Layer 4 of a small transformer language model trained on English Wikipedia (16 layers, counted from 0, width 128).
A neuron's activation on a vector x is SiLU(gate . x) times (in . x), where the dot is the dot product.
The model reads these tokens: "el" "fin" "o" " obtained" " his" " transfer" " to" " Norman" "die" "-" "N" "ie" "men" " on" " " "2" "8" " February" " " "1"

The vector x that enters this layer's MLP at each token. A number n stands for (n - 500) times 0.0054.
0 "el": 524 532 697 452 594 473 525 492 562 585 379 634 466 619 316 363 477 578 742 528 498 554 445 432 446 430 851 625 489 396 704 629 406 422 233 530 674 486 470 645 751 538 491 503 494 377 545 537 261 535 305 546 568 428 421 562 408 664 551 553 613 560 424 432 502 468 641 591 441 577 542 428 441 547 529 521 530 350 495 304 485 384 554 464 560 582 648 509 625 193 500 632 558 362 571 433 425 616 458 447 434 646 458 440 576 526 595 562 558 437 396 457 374 527 495 411 400 468 418 501 521 337 625 625 627 392 365 597
1 "fin": 554 579 488 548 483 434 612 495 470 579 381 769 428 556 212 438 367 523 705 532 478 585 386 503 558 336 730 536 572 406 726 460 509 304 327 550 584 523 442 588 693 552 465 536 426 433 572 410 362 503 346 494 526 480 437 611 405 635 478 547 655 548 359 409 475 511 637 524 382 428 454 431 448 542 445 496 419 356 468 258 573 324 432 413 646 571 529 456 746 439 413 677 546 328 496 439 375 708 380 531 545 490 427 388 716 604 480 572 527 571 356 527 507 408 602 530 339 422 396 565 526 338 516 622 734 445 537 593
2 "o": 518 597 532 551 455 668 476 386 434 451 284 689 392 677 387 451 482 609 530 466 351 526 545 354 547 301 622 678 585 338 688 616 222 432 372 690 523 457 561 594 612 442 569 499 445 595 611 512 334 597 372 648 499 476 384 522 496 455 503 506 715 518 495 538 429 608 545 501 413 670 456 366 393 572 540 529 477 586 652 364 222 205 365 474 466 465 587 397 539 286 491 563 436 320 340 477 450 518 412 505 415 479 338 316 643 579 565 563 551 524 424 567 529 373 589 428 246 467 546 651 623 312 723 487 531 452 607 640
3 " obtained": 401 565 608 380 555 722 793 451 367 592 369 566 556 501 329 417 374 560 698 602 388 438 738 455 459 470 735 618 461 528 467 499 451 406 477 508 516 486 495 564 517 523 569 355 436 459 569 614 404 487 396 725 510 552 424 458 289 665 443 520 672 351 452 548 429 342 607 439 410 490 613 307 408 550 407 495 529 336 525 316 660 364 505 440 408 559 678 350 624 483 554 550 421 421 383 299 511 561 419 451 409 601 367 548 575 493 563 355 517 612 317 487 512 451 472 327 325 279 489 578 491 481 748 398 565 642 467 397
4 " his": 345 644 525 605 623 691 563 409 427 622 412 477 453 692 430 435 383 542 777 645 350 376 562 526 506 451 845 559 369 403 516 434 367 387 549 433 615 537 340 625 448 515 671 437 510 137 451 470 453 642 360 713 537 470 430 370 402 626 470 617 585 480 529 536 506 464 485 637 412 734 613 405 361 570 386 583 565 480 560 410 709 443 720 486 418 464 495 523 564 497 536 403 548 437 437 411 607 504 332 553 473 446 407 635 544 488 591 564 528 536 374 528 465 463 401 473 505 414 564 542 661 504 662 342 470 614 489 520
5 " transfer": 633 426 664 607 527 591 465 365 514 665 302 461 407 517 390 499 455 674 798 610 226 336 464 445 461 563 706 518 396 394 575 379 534 341 618 459 587 598 566 521 467 564 612 405 376 415 475 486 442 369 285 602 452 521 466 444 407 639 542 496 739 367 339 506 271 378 640 585 492 569 437 305 434 633 340 486 685 467 434 491 415 598 437 474 438 466 595 451 487 457 598 673 461 550 472 441 539 560 436 395 406 459 393 581 525 499 491 429 590 501 427 530 542 333 547 422 296 415 451 503 595 440 688 305 701 614 472 423
6 " to": 477 652 527 434 586 559 609 440 378 517 398 507 395 694 427 509 588 585 664 580 408 539 553 398 467 262 748 418 515 414 499 551 455 404 609 460 553 528 398 543 342 421 623 313 439 502 533 446 332 490 330 815 492 573 331 473 216 472 502 526 557 428 467 585 601 459 608 638 369 474 620 424 395 622 495 539 486 372 493 416 587 398 759 556 380 562 506 483 612 479 573 513 452 425 566 461 488 516 353 515 583 574 507 557 573 514 575 493 545 813 397 512 502 405 480 367 487 396 666 554 805 554 608 409 523 501 409 364
7 " Norman": 506 484 601 448 486 270 532 546 445 528 497 521 433 698 229 448 488 692 812 574 318 456 326 437 535 455 833 482 499 480 687 508 506 479 467 391 501 360 478 585 597 491 682 584 534 275 518 582 339 459 412 568 389 496 395 471 487 590 498 492 667 367 425 487 466 589 719 550 394 415 510 439 437 469 472 371 308 319 526 237 566 470 392 434 585 501 464 344 476 483 616 468 419 377 377 402 563 503 418 482 518 600 471 524 559 602 487 515 531 672 409 541 440 450 488 250 703 197 406 517 764 473 495 446 489 514 608 472
8 "die": 563 429 663 414 581 280 527 315 398 548 461 542 577 669 290 565 434 627 816 617 484 584 523 518 490 388 817 515 379 410 631 519 398 452 354 602 615 497 609 538 537 504 590 437 467 278 431 508 377 571 326 605 456 582 405 399 589 578 576 636 482 513 447 428 353 618 574 550 567 546 638 320 482 632 645 363 613 481 581 196 425 378 530 478 513 518 593 485 498 378 494 476 314 457 335 523 571 380 418 356 452 532 524 471 574 526 436 553 604 455 455 505 377 459 605 350 557 299 514 721 561 268 472 611 524 601 547 553
9 "-": 408 536 706 542 521 495 567 675 377 730 479 628 507 499 396 525 306 587 721 704 523 431 575 591 476 599 527 575 452 359 776 510 352 199 523 367 619 568 408 548 478 492 605 359 382 323 447 567 272 577 381 610 474 465 276 543 512 538 631 613 484 372 347 548 501 598 560 607 543 378 542 505 399 599 600 665 569 414 545 465 428 315 463 545 528 486 636 473 609 354 587 410 413 354 480 537 500 444 332 473 263 559 527 394 456 398 482 496 560 509 454 604 565 423 361 437 558 403 592 602 701 579 590 670 659 407 594 568
10 "N": 499 650 487 560 455 483 582 346 627 645 430 391 433 469 619 490 407 534 525 581 451 427 436 401 570 622 679 618 561 564 760 436 544 417 530 309 542 560 455 536 515 553 587 390 569 345 247 494 386 488 362 603 412 371 475 281 483 574 554 644 514 471 361 647 475 641 661 423 281 479 553 446 352 395 460 537 636 470 628 390 271 510 658 525 449 580 629 320 504 580 545 601 521 391 391 606 230 385 349 601 283 508 625 451 494 549 509 488 499 499 493 422 560 195 565 443 649 356 524 528 701 406 597 428 701 529 557 536
11 "ie": 658 552 515 408 541 548 449 429 548 373 495 471 433 556 479 554 435 640 441 686 325 456 319 634 462 520 669 506 398 409 650 399 456 697 475 378 661 534 590 482 426 562 643 551 592 416 427 599 358 386 314 574 513 313 356 541 639 525 303 593 432 553 535 581 574 588 421 501 501 562 782 275 457 728 501 487 655 457 474 246 370 597 586 582 533 560 349 497 428 334 450 363 549 337 404 536 528 570 408 549 387 704 595 297 433 596 512 606 463 541 474 293 513 350 457 322 574 490 520 755 444 579 618 537 437 418 552 552
12 "men": 607 387 577 637 496 209 700 373 620 579 460 462 526 639 199 524 386 651 530 502 491 296 506 509 618 509 663 382 482 477 528 111 559 505 396 536 681 533 577 532 371 492 538 515 458 476 475 555 386 582 387 492 337 260 530 395 576 582 489 689 427 354 470 524 255 603 342 403 329 455 433 386 414 683 546 566 469 648 410 455 497 632 529 439 529 420 692 465 497 240 613 443 456 499 520 550 402 624 308 559 427 701 595 482 626 581 581 367 621 541 438 447 374 458 479 288 519 359 401 335 631 478 482 453 464 400 512 569
13 " on": 534 699 703 496 454 637 598 524 397 562 430 551 521 610 410 346 477 557 972 493 393 401 585 501 447 478 692 427 440 286 546 302 588 452 564 504 536 527 533 608 422 507 626 406 408 481 573 572 454 615 391 737 573 530 272 503 376 428 517 523 601 316 431 524 479 349 565 586 357 378 584 357 470 576 566 671 452 457 435 257 457 334 579 485 563 511 610 468 543 484 536 497 568 540 455 485 250 495 367 514 357 545 550 620 644 626 610 491 627 628 435 460 490 322 391 373 338 366 657 543 676 487 673 327 398 551 570 462
14 " ": 350 435 593 449 392 504 522 512 444 559 441 566 548 556 536 395 450 541 817 658 391 384 457 372 504 596 683 458 499 484 461 606 556 304 446 512 560 485 372 591 418 600 686 390 430 514 433 525 490 717 316 838 502 508 149 441 444 515 609 574 670 488 387 473 511 410 608 649 346 486 546 605 457 567 565 474 602 553 483 389 450 433 616 526 393 501 482 394 546 671 534 465 423 467 336 454 432 543 400 579 466 510 398 402 510 494 524 421 723 683 333 532 419 314 376 455 477 484 562 435 638 512 698 602 397 511 459 339
15 "2": 315 418 427 489 501 368 636 446 562 568 503 564 580 519 606 417 473 616 821 513 376 488 580 349 609 553 590 578 436 497 576 634 531 413 520 456 513 518 437 592 354 572 627 441 599 531 352 581 272 646 264 547 444 400 132 535 440 476 709 477 615 499 397 468 520 372 564 599 349 448 660 500 436 532 600 532 531 643 474 362 330 519 464 621 441 661 476 448 675 646 470 439 493 409 422 453 342 560 421 539 582 429 430 427 452 568 479 411 599 550 528 497 319 364 366 281 334 598 396 498 765 526 680 299 403 591 620 455
16 "8": 427 459 559 371 378 360 470 408 387 562 435 462 551 630 414 491 543 590 665 541 375 369 712 507 548 498 629 524 452 514 456 532 503 409 433 483 556 531 552 609 527 424 606 573 571 467 403 648 380 578 339 713 461 311 291 515 578 551 732 509 489 335 469 597 593 563 573 564 282 497 595 559 461 497 454 465 435 502 580 432 384 338 464 552 583 621 461 631 584 611 635 489 327 509 341 472 321 646 369 659 544 430 359 272 515 695 644 393 569 615 349 486 408 425 536 275 222 623 442 522 703 398 644 332 364 653 611 534
17 " February": 424 487 613 576 573 302 572 453 572 500 445 364 550 625 510 522 449 634 487 509 385 282 414 203 416 543 575 357 334 385 540 164 574 423 469 505 638 503 533 567 441 414 659 475 652 403 314 555 338 578 301 693 536 411 315 531 454 507 536 615 642 377 431 756 293 478 505 630 224 462 551 438 436 534 409 503 499 479 493 485 266 401 438 508 620 518 555 351 525 618 465 369 543 571 448 510 626 666 443 645 481 505 506 403 525 494 489 502 411 558 408 421 315 418 547 365 385 360 570 659 657 359 582 352 441 580 478 529
18 " ": 352 289 733 407 514 623 486 450 553 495 519 584 562 518 683 420 465 512 699 694 455 274 493 354 416 640 574 409 449 469 379 456 529 284 355 460 659 609 431 530 226 539 693 389 491 532 385 507 374 582 340 782 455 507 260 467 543 509 659 650 680 428 332 494 460 522 553 603 362 492 495 521 440 650 598 509 562 560 478 439 466 366 631 502 564 454 514 179 532 585 480 447 360 516 326 554 599 513 546 599 473 621 470 365 583 526 552 406 731 590 299 507 499 503 430 475 599 520 537 541 535 499 596 620 422 498 428 374
19 "1": 340 437 487 347 701 676 502 531 496 465 608 609 592 466 730 447 453 569 626 526 453 278 585 326 586 693 472 467 462 538 451 501 441 332 547 397 692 560 499 524 218 485 657 510 589 592 371 510 181 527 347 430 341 393 346 557 463 565 638 602 699 370 383 510 538 413 597 598 365 501 542 406 424 555 572 556 461 516 572 468 331 348 466 628 551 593 681 203 647 605 512 393 432 445 403 625 547 557 524 553 426 444 478 523 482 552 517 364 705 578 511 470 488 638 458 326 461 654 378 545 549 531 631 277 561 673 461 412

Each question shows the input weights of one neuron of the MLP. A number n stands for (n - 500) times 0.0013.

n39 gate: 604 420 372 343 450 568 512 454 607 510 512 484 486 325 513 378 509 485 415 395 562 778 652 540 548 585 683 499 425 417 437 526 396 495 525 397 535 613 701 551 474 421 472 710 467 559 444 533 495 499 607 597 544 576 555 465 353 527 485 529 544 562 507 478 487 504 575 562 406 494 467 408 520 538 440 501 505 550 417 382 679 576 623 561 469 594 589 570 642 502 517 422 455 444 466 624 467 459 450 545 495 523 556 575 345 409 418 450 572 333 534 505 509 532 344 560 478 434 591 609 393 554 478 592 342 425 258 233
n39 in: 564 373 560 455 368 421 425 431 378 523 535 509 458 468 429 734 389 550 560 417 521 456 515 500 627 471 710 552 425 605 524 596 555 624 381 569 593 412 369 357 409 284 405 499 580 542 359 483 406 462 567 558 619 557 530 449 480 629 460 516 541 688 589 272 642 416 415 573 585 557 553 521 429 480 440 565 399 589 434 454 435 507 574 558 553 454 366 322 461 343 679 488 559 382 525 387 458 506 542 485 680 596 495 323 472 579 446 447 356 523 458 323 589 501 494 598 490 299 631 530 405 537 645 513 586 597 528 496
On which token does it fire most, and how strongly? 3 " obtained", at about 0.24

n194 gate: 483 451 335 526 505 430 308 629 399 464 378 432 506 467 465 529 527 439 517 565 370 594 433 434 608 510 440 549 546 404 480 411 464 501 554 424 572 596 545 474 442 537 508 572 485 493 534 518 692 698 375 527 458 542 587 285 452 496 342 551 383 423 459 361 369 450 646 458 374 394 446 384 592 449 384 438 492 534 622 535 551 473 560 486 403 495 387 510 491 483 772 453 418 587 474 515 444 632 518 470 511 632 467 537 342 470 435 515 540 596 520 467 701 550 441 331 459 641 457 375 495 758 542 555 490 491 559 365
n194 in: 454 426 527 409 550 584 354 595 460 506 752 471 565 413 512 310 429 474 533 494 416 447 512 418 458 425 416 574 491 651 366 460 464 393 393 566 493 534 396 628 448 583 582 515 384 450 437 535 447 510 665 497 535 662 417 334 420 581 398 373 431 575 607 520 506 444 489 490 270 377 470 625 591 512 490 617 580 434 524 587 532 378 492 420 484 537 430 429 407 631 491 511 443 463 487 494 481 572 400 683 499 396 452 512 471 506 524 414 644 402 471 480 434 522 466 454 512 566 462 570 472 595 473 468 515 501 574 600
On which token does it fire most, and how strongly? 14 " ", at about 0.65

n52 gate: 474 545 466 401 509 488 429 340 371 551 422 515 491 510 535 353 575 528 464 587 739 549 592 422 437 341 507 429 357 397 381 477 419 541 523 379 551 473 444 585 397 402 422 530 495 627 491 503 568 452 476 461 332 680 461 516 513 455 440 402 486 652 409 640 471 390 621 575 634 603 430 510 486 546 396 366 563 422 447 423 538 692 600 512 510 662 115 560 254 483 546 582 365 442 490 483 514 387 614 479 596 366 488 296 558 459 480 559 478 566 428 604 462 622 507 454 495 508 524 612 425 473 638 474 584 483 306 394
n52 in: 508 429 439 477 610 432 465 566 483 462 470 460 536 528 550 626 445 657 531 628 406 453 514 460 607 477 497 375 458 634 449 583 563 430 506 429 504 586 484 311 591 689 619 475 516 399 737 572 469 415 566 447 547 508 425 376 381 477 508 540 435 474 553 258 523 570 515 359 470 662 686 382 468 526 424 446 565 502 429 490 464 416 793 591 481 537 461 505 521 590 392 493 562 650 488 474 418 517 245 394 496 613 390 474 410 401 431 435 476 481 624 356 521 398 396 518 441 552 769 535 531 354 570 684 497 341 594 676
Its two highest activations, in order, are on tokens 6 " to", 11 "ie"

n84 gate: 690 484 481 469 463 636 517 399 461 487 398 461 383 435 545 359 490 394 576 533 522 535 585 522 608 480 446 475 528 509 574 577 450 585 620 560 421 319 557 368 399 613 463 457 716 594 628 480 583 634 488 534 447 351 571 480 551 507 548 426 482 590 566 543 538 605 549 430 441 516 471 615 510 464 454 672 530 354 470 558 487 589 509 380 434 526 444 374 601 487 509 427 474 371 508 426 498 532 509 599 509 533 378 364 671 471 440 458 521 612 424 608 426 669 551 267 569 502 471 395 515 420 595 412 423 507 463 375
n84 in: 468 533 533 405 452 370 651 480 396 399 529 502 673 495 501 460 522 459 522 502 500 571 499 577 418 417 388 466 532 649 486 503 452 382 662 604 551 512 536 639 483 463 563 537 403 562 568 509 514 575 458 574 482 594 503 451 513 343 551 604 509 462 354 444 411 528 458 376 573 449 450 451 447 495 622 360 430 472 479 474 445 360 505 463 484 676 490 480 419 354 601 504 547 504 456 620 425 610 572 542 570 546 608 634 381 436 565 538 541 581 503 535 552 617 408 515 503 370 453 515 593 573 461 470 350 510 608 500
On which token does it fire most, and how strongly? 6 " to", at about 0.22

n31 gate: 393 435 443 451 553 596 497 627 564 498 369 559 614 279 540 460 508 588 496 399 467 507 558 381 311 472 455 431 545 542 599 463 365 625 554 552 580 469 462 412 326 452 396 512 269 545 486 579 348 453 336 482 526 380 690 487 316 528 467 538 623 480 624 310 733 619 518 429 479 634 569 490 595 513 381 574 440 365 416 622 569 509 553 533 566 442 374 554 477 524 448 683 518 565 446 641 489 521 507 453 385 411 423 560 505 725 494 575 580 509 401 713 570 654 442 650 680 507 471 585 478 512 544 514 469 607 486 471
n31 in: 358 330 458 435 564 541 544 490 607 558 538 528 544 393 517 492 461 494 568 442 503 520 523 335 514 459 366 594 423 464 589 571 426 574 574 434 552 555 366 565 501 598 477 659 469 565 475 414 327 458 483 556 475 446 486 461 565 559 477 524 384 493 487 524 498 646 601 492 710 629 591 512 638 501 499 558 369 398 454 707 465 351 592 519 478 375 654 498 488 434 458 309 426 491 485 390 502 460 467 451 375 510 303 575 463 640 538 665 487 594 420 467 541 585 468 508 480 404 449 508 462 419 467 491 418 603 436 468
On which token does it fire most? 19 "1"

n113 gate: 396 564 492 381 637 448 507 485 459 572 477 416 486 500 390 319 422 395 601 590 543 483 486 478 402 537 439 647 506 622 475 460 446 602 479 486 312 483 402 625 521 513 527 568 442 514 507 473 523 631 316 490 350 563 483 544 548 384 261 417 573 481 415 305 508 644 374 567 580 443 565 519 715 446 657 464 405 616 538 512 467 531 438 508 616 423 475 562 548 547 417 538 429 415 387 609 446 589 475 523 462 580 648 604 556 375 428 535 575 553 571 612 503 487 588 562 313 560 528 536 393 507 551 560 634 595 564 634
n113 in: 474 381 483 488 519 531 471 504 435 426 354 555 571 447 495 561 423 624 498 412 408 465 513 563 624 524 482 471 399 429 523 609 412 450 405 530 665 526 476 375 471 362 375 416 529 537 472 428 350 565 534 401 613 475 579 467 434 540 541 642 632 539 508 613 562 486 445 403 501 408 473 461 528 591 388 643 595 500 493 535 556 485 607 546 472 610 372 572 544 406 527 495 409 510 525 398 527 395 355 473 500 490 542 420 507 448 545 417 402 438 400 519 529 511 495 514 476 413 536 508 559 551 417 560 533 333 522 532
Its three highest activations, in order, are on tokens 1 "fin", 9 "-", 2 "o"

n163 gate: 513 475 348 435 629 555 358 592 582 499 583 471 610 462 595 513 563 513 538 428 444 472 476 465 502 494 548 497 545 435 504 422 575 625 329 444 512 591 408 638 432 438 468 465 446 397 472 407 396 608 456 461 543 406 628 645 427 497 475 478 377 529 535 375 662 604 513 398 572 680 510 481 556 593 588 456 547 609 582 398 498 424 449 407 676 379 373 628 567 562 511 586 385 535 591 592 617 608 427 441 615 661 512 433 554 219 668 605 494 406 694 592 484 553 546 498 574 532 499 565 575 546 571 419 417 575 555 524
n163 in: 485 622 537 423 647 598 540 486 592 541 409 626 275 434 361 598 579 468 492 440 416 478 515 489 417 381 566 591 414 436 431 580 470 662 628 556 399 519 538 437 490 445 731 503 498 494 418 511 541 459 511 506 456 457 352 411 565 360 395 421 474 448 567 581 437 481 416 619 471 554 485 586 585 634 492 502 665 516 505 446 529 428 686 523 553 586 547 302 377 596 528 385 645 498 627 598 411 583 620 517 526 514 429 638 501 520 486 546 536 518 449 465 530 544 725 464 568 452 472 463 522 391 555 513 646 411 620 460
Its two highest activations, in order, are on tokens 11 "ie", 4 " his"

n182 gate: 444 510 599 487 517 424 496 431 625 533 363 595 542 460 646 456 514 504 574 461 501 584 463 651 538 516 619 529 518 492 577 491 574 465 523 561 374 490 524 440 487 667 695 550 411 377 419 583 322 412 462 502 434 444 436 541 471 417 432 603 559 575 625 521 671 552 432 576 395 428 402 594 652 617 478 406 514 526 471 441 526 355 598 553 643 492 545 586 551 507 330 509 521 538 519 448 515 542 652 483 475 441 578 526 446 539 567 500 435 520 503 535 623 556 519 589 525 454 526 527 267 466 494 394 575 448 447 481
n182 in: 428 437 719 473 516 394 437 505 519 432 458 506 399 531 435 386 332 335 458 543 537 589 381 618 668 564 561 544 511 530 495 419 583 406 505 502 521 490 580 565 545 499 525 567 506 487 478 471 478 407 631 512 438 458 452 528 416 488 459 501 661 500 544 579 476 469 499 541 520 473 522 508 637 592 389 344 625 439 636 468 455 485 399 532 615 536 403 542 519 475 414 514 555 469 564 426 441 562 441 442 481 509 598 647 447 529 616 470 343 519 619 598 591 436 402 484 464 455 583 430 426 438 410 560 529 479 448 561
Its three highest activations, in order, are on tokens 1 "fin", 0 "el", 11 "ie"

n315 gate: 563 480 474 645 308 408 387 353 537 478 438 381 550 350 479 724 326 574 524 427 482 455 449 474 445 582 482 455 637 493 637 531 637 556 543 405 562 502 555 496 510 399 476 472 515 542 483 510 616 678 453 568 494 476 454 351 530 530 503 480 485 468 590 419 463 135 591 332 418 631 534 479 517 379 498 490 640 545 423 683 421 466 534 612 637 432 625 413 338 604 583 569 375 449 481 509 514 465 551 709 581 378 541 594 500 432 569 523 414 619 572 367 490 553 460 490 485 471 559 679 338 551 305 509 538 387 537 370
n315 in: 381 474 491 374 453 461 471 468 647 326 459 518 697 465 545 415 524 518 658 401 397 384 457 563 491 540 567 572 496 512 536 490 580 605 471 513 426 452 544 468 390 349 421 549 529 634 521 411 506 538 505 477 518 431 525 459 646 453 588 425 468 559 550 637 377 338 506 515 493 576 438 511 436 604 487 457 667 353 399 533 344 440 505 560 511 526 386 360 494 619 542 514 458 387 662 492 609 510 509 631 494 372 618 681 545 458 486 492 501 547 695 372 512 569 568 540 517 421 506 675 560 472 553 577 583 446 412 471
On which token does it fire most, and how strongly? 17 " February", at about 0.56

n221 gate: 461 456 399 418 495 411 589 527 326 504 465 577 480 539 488 488 579 531 511 513 486 420 576 536 570 270 713 350 592 413 513 547 427 468 437 646 488 512 500 428 563 535 465 477 479 414 592 506 413 610 548 417 417 430 512 511 688 527 561 528 468 594 455 544 422 390 485 430 639 432 469 532 586 544 575 417 375 441 558 571 609 534 494 734 420 579 397 630 567 440 375 548 364 453 652 393 475 371 487 518 437 494 615 466 520 462 411 661 695 516 464 531 425 558 432 467 424 299 584 510 407 575 584 509 664 454 482 440
n221 in: 422 546 453 387 503 594 585 567 349 563 707 359 445 521 561 474 593 514 462 441 516 567 525 482 358 515 476 361 498 356 412 442 553 625 462 631 453 528 533 363 566 595 580 506 514 461 632 433 684 520 492 566 349 370 512 583 562 390 508 500 604 606 393 264 454 352 533 527 435 475 409 618 589 367 454 529 575 417 748 468 442 478 518 418 506 592 514 700 450 467 513 490 344 607 472 487 366 464 488 560 505 493 507 456 569 526 499 474 630 448 540 479 387 394 467 310 453 446 502 524 458 577 628 459 626 594 508 652
On which token does it fire most? 18 " "

n263 gate: 435 392 396 615 541 393 550 446 449 643 499 490 553 467 387 500 466 557 438 554 553 384 485 405 603 510 522 371 456 618 516 438 529 537 563 600 627 530 402 394 367 686 433 556 437 548 438 490 483 398 397 511 445 616 584 405 607 499 563 435 551 483 562 579 521 545 490 493 506 465 602 591 360 635 633 423 636 510 483 471 653 499 572 581 499 581 260 506 374 551 510 511 573 487 535 471 441 552 598 363 409 432 601 512 474 390 375 610 513 537 619 460 538 517 357 601 402 395 525 551 600 582 556 506 500 451 706 528
n263 in: 527 572 553 410 632 478 402 478 449 623 530 563 530 379 646 583 496 297 548 405 430 402 452 405 466 420 506 492 494 320 612 543 557 443 450 542 411 404 354 640 306 539 551 521 462 543 597 478 614 485 522 422 556 625 497 665 665 561 491 504 579 655 588 463 532 534 603 345 424 429 551 487 475 539 466 631 443 452 497 492 450 485 551 525 454 390 437 503 415 540 323 505 402 447 533 585 570 368 513 488 428 434 423 497 649 522 502 421 557 466 532 448 358 447 535 432 594 512 385 542 645 500 402 287 498 563 430 399
On which token does it fire most? 15 "2"

n222 gate: 371 659 402 347 582 467 479 515 278 604 681 565 473 360 545 502 571 420 480 582 534 549 506 556 538 438 448 416 604 562 384 430 589 467 404 396 630 534 529 531 493 645 469 541 444 405 508 448 458 501 594 604 614 665 408 460 581 526 509 462 683 524 248 612 631 482 486 540 457 538 432 580 506 382 383 317 628 667 431 617 544 544 562 393 391 422 447 372 549 516 560 494 594 458 378 516 375 706 508 432 547 533 513 701 506 435 448 549 394 509 433 495 462 564 489 417 438 566 402 553 577 553 624 494 346 351 622 472
n222 in: 560 375 414 612 492 516 448 552 650 562 363 497 472 419 349 454 625 570 444 428 444 568 481 488 443 480 510 586 336 441 599 532 517 707 578 553 463 526 429 495 489 248 673 531 451 549 518 526 494 553 359 441 532 586 533 539 521 444 529 556 378 460 418 500 360 533 563 500 435 601 667 703 560 533 438 628 364 370 434 493 432 438 369 440 513 547 590 713 455 575 595 488 435 513 449 463 580 423 486 516 440 563 393 366 598 505 550 619 656 488 612 530 532 438 491 603 562 456 474 589 493 468 421 444 504 709 487 666
On which token does it fire most? 16 "8"

n124 gate: 469 624 524 450 553 534 444 546 428 719 445 470 382 701 432 510 458 517 416 612 445 399 494 448 391 426 440 606 659 393 296 319 470 434 398 606 450 450 505 542 579 382 518 555 441 516 369 420 568 514 686 500 457 525 416 480 580 395 436 718 418 527 464 573 338 542 554 597 542 372 477 490 471 574 661 460 514 500 536 309 452 454 402 521 343 414 420 535 501 521 368 537 530 731 496 564 391 485 543 452 670 506 527 580 464 479 489 495 465 375 665 443 582 397 535 468 499 444 493 509 539 531 548 540 343 496 369 462
n124 in: 475 478 452 553 559 475 568 564 384 512 508 609 553 440 432 510 411 591 469 531 596 577 565 548 516 566 513 574 555 428 462 746 425 396 575 613 546 410 558 519 609 334 418 548 636 406 415 402 487 413 503 378 525 610 450 437 580 492 491 487 501 376 573 490 489 543 624 590 588 366 393 407 551 537 550 449 572 558 502 472 534 586 585 390 625 469 646 441 562 448 493 535 504 446 530 460 494 336 397 585 412 569 520 495 358 681 640 330 394 552 524 497 490 390 270 514 579 544 660 432 447 445 543 441 465 461 423 473
On which token does it fire most? 8 "die"

n288 gate: 469 369 471 620 595 471 434 417 390 453 435 494 453 631 598 393 589 456 472 538 569 507 626 506 376 585 481 622 565 587 533 581 600 481 632 486 552 498 460 610 431 571 373 680 311 567 631 655 628 428 427 495 497 460 441 698 412 507 410 621 468 353 416 341 635 646 551 437 402 549 502 464 389 528 562 559 371 661 460 550 558 520 528 626 423 429 536 488 354 395 523 426 435 518 416 461 489 384 440 418 484 600 510 356 383 263 567 557 562 513 476 618 506 601 510 458 488 524 374 475 466 515 533 532 627 403 440 550
n288 in: 453 529 523 558 490 396 470 470 365 465 509 432 427 541 479 615 428 577 351 420 667 549 579 572 505 414 517 585 504 554 545 555 333 515 487 417 493 521 482 549 487 410 554 499 517 683 560 440 626 431 375 509 491 629 519 508 486 495 639 481 557 473 341 348 530 547 577 438 546 369 514 580 370 414 522 549 422 532 586 400 459 354 462 556 527 434 545 499 543 634 420 435 685 491 503 441 588 449 400 506 556 581 408 542 680 560 508 522 572 647 486 641 465 431 477 421 343 441 445 465 533 546 528 332 437 554 459 625
On which token does it fire most? 2 "o"

n59 gate: 630 308 620 468 611 629 375 526 513 482 497 511 454 458 401 497 434 675 386 416 445 566 403 533 383 494 647 497 721 624 369 694 426 559 565 479 588 433 482 505 484 500 362 670 440 429 444 544 466 472 425 494 393 479 498 578 423 625 459 543 544 546 526 417 442 516 557 483 560 459 553 449 622 486 554 518 572 477 447 373 431 625 645 503 489 451 450 538 496 545 431 599 489 486 551 577 486 482 591 546 432 524 601 657 491 350 585 587 353 592 479 413 387 477 411 455 532 338 497 583 588 448 367 458 566 316 489 557
n59 in: 555 318 471 445 503 557 399 500 476 582 384 446 446 444 400 324 399 469 414 470 513 442 532 402 369 565 450 539 536 628 622 496 366 566 431 477 421 423 531 403 557 370 464 589 568 463 471 483 481 487 701 531 455 565 544 364 462 515 678 391 398 393 558 492 521 544 675 623 508 582 640 587 521 505 481 592 417 466 571 593 477 479 594 389 469 573 582 447 396 491 504 449 540 365 528 303 482 397 403 471 467 516 541 628 438 531 561 665 563 495 454 330 463 419 494 498 528 467 436 639 581 539 409 616 488 531 430 388
On which token does it fire most, and how strongly? 7 " Norman", at about 0.51

n49 gate: 333 390 590 425 413 534 530 603 448 463 363 532 469 537 509 458 369 452 653 377 541 448 467 532 495 397 471 501 683 462 507 446 635 558 499 577 563 570 495 488 325 579 457 417 613 464 499 547 498 423 558 611 604 690 537 351 809 387 497 474 465 453 462 559 388 557 569 546 393 481 468 613 438 510 512 351 592 503 513 535 532 553 453 604 481 670 462 679 451 471 475 441 551 520 549 397 369 515 512 478 534 535 470 468 560 480 561 537 455 525 588 389 587 504 470 533 541 446 506 632 643 572 656 399 514 521 582 543
n49 in: 598 475 422 427 458 532 457 461 335 361 514 534 626 550 492 558 650 520 609 606 378 616 473 513 601 396 525 465 470 586 421 419 610 566 514 257 466 497 601 582 560 439 384 468 391 451 524 530 354 580 510 479 659 535 519 475 504 523 589 459 407 432 458 464 417 485 489 504 642 530 503 657 583 449 514 613 297 431 407 590 467 559 282 593 446 458 308 645 571 400 472 417 417 417 627 455 521 597 505 465 511 491 434 462 526 455 461 500 494 547 471 588 339 462 278 225 413 590 472 528 514 425 465 561 430 511 486 512
Its two highest activations, in order, are on tokens 16 "8", 15 "2"

n180 gate: 535 745 517 657 538 410 486 653 411 504 518 466 595 302 522 476 477 362 371 533 541 514 641 689 557 583 506 550 621 589 520 544 626 474 749 472 764 477 477 540 343 415 442 456 585 494 550 382 449 601 403 491 431 465 406 489 404 568 509 358 504 540 345 437 680 390 490 338 557 550 517 284 528 466 400 344 524 619 329 469 492 454 549 355 584 394 440 433 434 731 469 531 429 501 684 592 450 482 585 552 297 616 659 548 455 341 604 507 324 400 544 357 281 338 593 637 577 554 538 464 511 449 462 531 564 403 437 486
n180 in: 431 431 586 471 776 412 457 597 511 566 517 434 443 555 450 526 401 570 493 424 591 549 450 489 472 540 547 609 417 413 423 426 568 471 501 474 592 453 456 607 581 452 553 712 625 480 380 496 531 415 574 627 512 412 593 355 493 506 474 421 449 547 745 784 436 479 341 521 587 438 435 476 336 376 655 536 590 571 595 363 574 590 526 574 504 432 574 335 574 483 485 647 496 457 458 486 623 530 379 501 391 387 506 531 474 636 498 447 737 362 630 473 649 321 456 321 533 594 530 345 489 297 393 704 473 564 452 550
On which token does it fire most? 10 "N"